Layer 2 of a small transformer language model trained on English Wikipedia (9 layers, counted from 0, width 96).
A neuron's activation on a vector x is GELU(weights . x), where the dot is the dot product.
The model reads these tokens: "-" " " "1" "8" "99" " –" " The" " M" "a"

The vector x that enters this layer's MLP at each token. A number n stands for (n - 500) times 0.0086.
0 "-": 607,360,449,622,500,577,323,418,401,542,532,396,359,564,474,503,649,621,600,346,340,617,419,611,397,525,472,534,543,505,448,545,670,269,651,457,569,453,492,365,509,392,750,489,324,419,818,625,551,666,605,559,393,301,328,434,615,562,456,470,400,529,705,496,652,134,601,409,535,536,491,523,448,786,509,368,581,490,513,498,679,595,439,547,553,395,396,595,390,552,400,599,412,513,384,473
1 " ": 598,388,509,571,469,649,383,513,442,326,482,449,435,594,476,566,601,642,601,329,354,645,430,594,550,522,397,489,526,444,493,524,617,260,606,435,576,495,425,404,512,515,780,584,451,408,876,586,511,668,637,427,333,315,422,472,579,582,570,344,419,520,673,513,583,40,457,421,536,538,478,529,481,488,591,375,436,501,542,602,635,691,440,592,558,287,467,527,406,582,425,607,439,445,408,480
2 "1": 660,429,485,538,453,639,457,532,465,414,468,465,415,605,468,555,656,635,576,309,348,659,331,619,498,513,386,468,546,484,455,491,574,310,694,417,582,551,454,401,528,487,791,531,475,432,837,572,568,677,623,358,335,308,441,349,567,558,575,403,492,497,658,548,610,74,496,438,482,554,462,450,460,564,546,352,523,514,517,531,555,668,461,579,558,252,619,487,390,578,445,684,417,402,372,475
3 "8": 642,434,452,496,402,630,454,550,414,403,496,482,400,602,471,529,643,648,588,315,337,663,321,640,557,469,335,445,586,442,531,488,581,325,603,351,580,528,499,388,561,463,854,545,446,462,837,595,550,691,660,383,358,334,455,439,540,546,531,410,471,483,631,564,610,109,494,463,488,582,446,481,469,551,547,362,428,560,542,575,563,628,480,593,556,350,526,525,346,680,395,600,381,369,375,512
4 "99": 637,494,413,536,439,670,436,524,418,397,455,428,431,587,473,539,647,577,610,382,363,695,354,634,476,475,351,493,575,494,500,468,479,292,632,384,644,508,491,346,588,436,791,502,439,510,858,641,557,654,644,426,412,354,468,453,545,531,560,384,408,482,665,518,610,25,533,462,440,576,471,477,420,554,635,368,455,486,541,520,498,649,508,518,537,357,551,574,333,634,455,640,324,448,440,530
5 " –": 578,469,488,615,493,667,451,508,394,371,505,450,456,562,462,530,633,595,661,419,270,577,359,625,568,463,316,526,557,447,468,453,578,272,612,373,555,568,431,303,501,468,749,591,477,401,829,623,562,658,600,482,431,303,339,451,552,499,569,374,482,521,662,451,618,139,537,423,524,528,479,540,479,590,547,312,426,465,565,547,558,727,552,571,574,371,492,559,376,587,397,716,408,405,331,517
6 " The": 628,428,400,545,485,645,454,528,396,454,574,469,345,574,536,488,635,612,598,353,313,567,347,503,485,452,405,514,547,409,545,465,605,290,755,459,538,503,458,372,542,463,795,489,471,310,832,633,517,710,698,539,431,381,326,414,626,485,628,414,464,442,640,454,605,84,670,444,539,536,475,428,458,525,562,396,480,503,559,465,494,638,519,603,502,377,488,492,371,587,468,695,438,399,393,450
7 " M": 590,381,407,563,473,639,402,499,382,365,517,484,379,572,522,539,501,606,605,389,280,603,354,514,450,535,358,532,565,452,597,425,602,281,654,407,574,420,426,369,583,524,785,575,432,354,937,594,491,667,651,493,418,396,339,462,566,489,617,415,454,489,679,565,697,158,524,451,562,513,427,538,473,549,556,391,382,516,554,441,533,616,481,572,468,396,605,503,425,695,485,684,408,440,388,476
8 "a": 611,371,492,610,513,600,399,532,401,373,439,560,400,574,517,573,602,519,641,282,333,597,323,571,479,506,332,503,606,431,507,459,582,295,605,475,560,551,437,411,614,532,812,510,442,365,871,573,580,696,669,458,420,333,433,567,578,534,536,402,458,484,597,469,707,61,516,475,491,552,454,453,452,491,535,389,412,597,509,501,461,689,468,617,366,422,587,545,462,583,485,646,362,436,343,488

Each question shows the input weights of one neuron of the MLP. A number n stands for (n - 500) times 0.0032.

n516: 329,556,420,497,515,467,800,386,562,595,523,451,633,475,518,604,599,601,449,473,655,370,696,448,350,472,418,698,457,417,539,519,231,432,497,555,327,408,368,357,675,263,664,482,581,563,621,413,530,654,500,475,598,600,472,695,494,301,438,547,453,503,388,386,377,344,497,479,473,689,414,696,503,360,546,515,567,472,503,484,401,365,369,569,506,518,500,559,690,624,468,520,410,464,514,489
On which token does it fire most? 4 "99"

n187: 358,433,473,600,500,502,573,586,396,560,491,438,481,569,522,658,387,425,335,369,558,386,589,653,594,565,426,662,604,500,537,637,524,406,452,518,520,561,431,609,474,324,427,433,554,498,536,562,449,551,535,457,632,444,414,349,479,443,481,528,547,505,431,602,573,533,498,246,565,527,437,365,434,384,493,464,343,492,441,548,463,461,377,545,470,632,667,473,584,401,516,605,581,543,593,463
On which token does it fire most? 8 "a"

n122: 509,460,482,539,494,511,420,547,469,470,519,508,424,539,422,497,539,552,512,412,482,537,524,564,445,422,490,532,485,481,523,532,520,511,515,424,481,542,540,444,530,505,529,501,482,499,618,539,465,469,551,520,459,473,443,501,485,578,505,465,515,492,513,445,509,428,502,503,494,540,513,505,541,511,554,538,499,458,490,489,533,533,508,574,418,452,561,505,493,475,469,553,457,472,468,489
On which three tokens does it fire most, strongest first? 8 "a", 1 " ", 2 "1"

n43: 464,726,379,506,585,435,568,562,613,571,596,573,400,518,375,516,358,537,646,398,634,573,579,568,421,319,652,453,682,379,471,512,461,491,503,584,683,396,337,342,594,585,395,315,285,523,494,494,444,591,590,571,483,500,373,344,393,587,348,396,517,660,606,453,232,696,482,399,595,649,413,680,446,586,452,554,444,512,398,432,503,626,588,568,503,515,481,488,532,433,472,613,396,376,567,490
On which token does it fire most, and how strongly? 0 "-", at about 0.5

n419: 432,399,516,474,575,657,474,438,417,571,393,413,549,494,446,411,423,454,445,364,500,660,660,590,487,542,610,514,648,610,643,544,586,655,625,554,624,589,493,488,490,402,456,589,547,405,432,536,434,480,474,488,378,591,475,544,472,660,602,557,532,519,495,573,457,569,495,387,422,540,446,518,505,568,446,341,436,446,546,453,398,442,362,581,569,467,528,471,418,366,358,546,374,384,567,608
On which token does it fire most? 0 "-"

n439: 510,538,557,325,484,417,535,394,437,648,487,573,585,441,491,676,516,417,595,555,474,449,443,464,590,456,437,527,549,500,334,612,491,382,494,534,495,459,450,455,539,626,549,453,455,562,552,377,513,385,530,406,401,542,592,469,500,625,590,412,648,472,562,533,367,562,538,399,491,523,479,591,511,534,446,620,521,684,434,335,481,645,520,528,584,511,297,435,421,492,420,500,488,493,454,537
On which three tokens does it fire most, strongest first? 3 "8", 2 "1", 5 " –"

n69: 635,507,632,450,484,275,387,458,466,463,536,548,465,358,531,486,530,573,548,677,576,473,444,538,519,566,436,482,415,664,398,610,449,471,596,522,654,420,405,274,525,368,532,407,633,583,467,429,511,415,680,429,543,553,627,457,587,494,549,485,515,554,596,654,493,473,642,607,523,454,487,413,331,467,355,592,407,540,500,455,530,620,493,484,439,619,327,508,432,477,541,445,401,563,330,639
On which token does it fire most? 4 "99"

n112: 758,540,485,497,508,487,606,461,635,617,637,432,614,398,548,461,534,396,461,651,389,592,518,492,611,602,375,635,468,629,595,459,398,380,533,414,466,377,476,436,465,702,487,566,589,489,479,514,453,564,555,522,315,635,642,603,523,310,576,303,505,677,362,530,497,393,436,487,511,433,604,442,427,417,398,441,581,380,367,550,462,528,608,431,456,564,376,566,481,512,500,430,258,473,448,544
On which token does it fire most? 4 "99"

n145: 454,402,772,448,389,713,577,537,500,417,491,436,449,588,679,571,534,291,513,613,552,713,437,555,515,580,625,636,476,242,555,434,635,412,536,582,418,639,500,450,479,383,421,449,325,472,388,549,472,435,508,490,468,736,674,490,531,525,631,432,587,520,274,704,580,517,599,545,452,581,523,541,494,363,530,307,544,453,309,487,283,391,454,454,513,353,282,428,411,449,317,806,562,490,544,608
On which two tokens does it fire most, strongest first? 6 " The", 2 "1"

n148: 376,432,654,661,600,489,595,366,333,634,641,585,561,360,528,394,421,407,506,633,397,410,436,326,418,604,448,564,527,399,418,393,446,403,614,362,405,595,514,532,451,569,437,472,463,437,522,630,565,476,551,663,581,457,383,666,514,215,481,492,538,543,562,436,606,479,681,395,525,565,565,629,314,500,380,458,500,590,555,427,516,648,487,500,514,676,412,463,575,510,604,297,576,478,484,435
On which token does it fire most, and how strongly? 6 " The", at about 1.7

n459: 436,361,359,591,460,503,339,552,446,421,473,495,518,553,508,578,598,422,571,512,558,486,596,453,579,544,546,407,503,760,506,527,674,479,416,366,451,465,455,273,409,493,359,547,453,652,628,497,573,615,666,489,480,612,565,503,541,550,414,518,612,351,415,577,449,547,495,512,414,379,448,546,405,391,507,508,497,505,436,396,405,569,548,438,495,687,452,301,583,494,473,676,453,461,684,601
On which token does it fire most? 7 " M"

n429: 619,557,539,325,571,534,555,436,582,502,411,464,520,479,446,482,486,648,492,485,558,658,628,416,421,581,480,561,350,615,539,516,338,465,483,498,528,587,437,467,574,541,473,470,551,484,466,394,526,469,638,444,498,489,602,606,484,489,511,378,529,480,540,434,417,504,447,547,510,522,435,475,566,479,443,572,537,490,535,488,477,541,510,535,675,468,362,488,490,475,462,535,348,568,403,442
On which token does it fire most, and how strongly? 4 "99", at about 0.29

n128: 422,411,519,549,425,607,415,468,669,553,425,636,508,487,607,622,586,426,672,397,568,621,536,613,401,403,558,609,594,535,253,576,636,520,527,618,549,480,471,503,549,485,328,561,393,469,461,674,569,448,562,591,431,701,462,324,437,624,465,473,464,529,352,561,585,580,514,408,571,460,535,533,500,455,336,441,170,524,497,574,454,444,467,421,608,598,390,451,388,426,338,555,346,373,445,625
On which two tokens does it fire most, strongest first? 0 "-", 5 " –"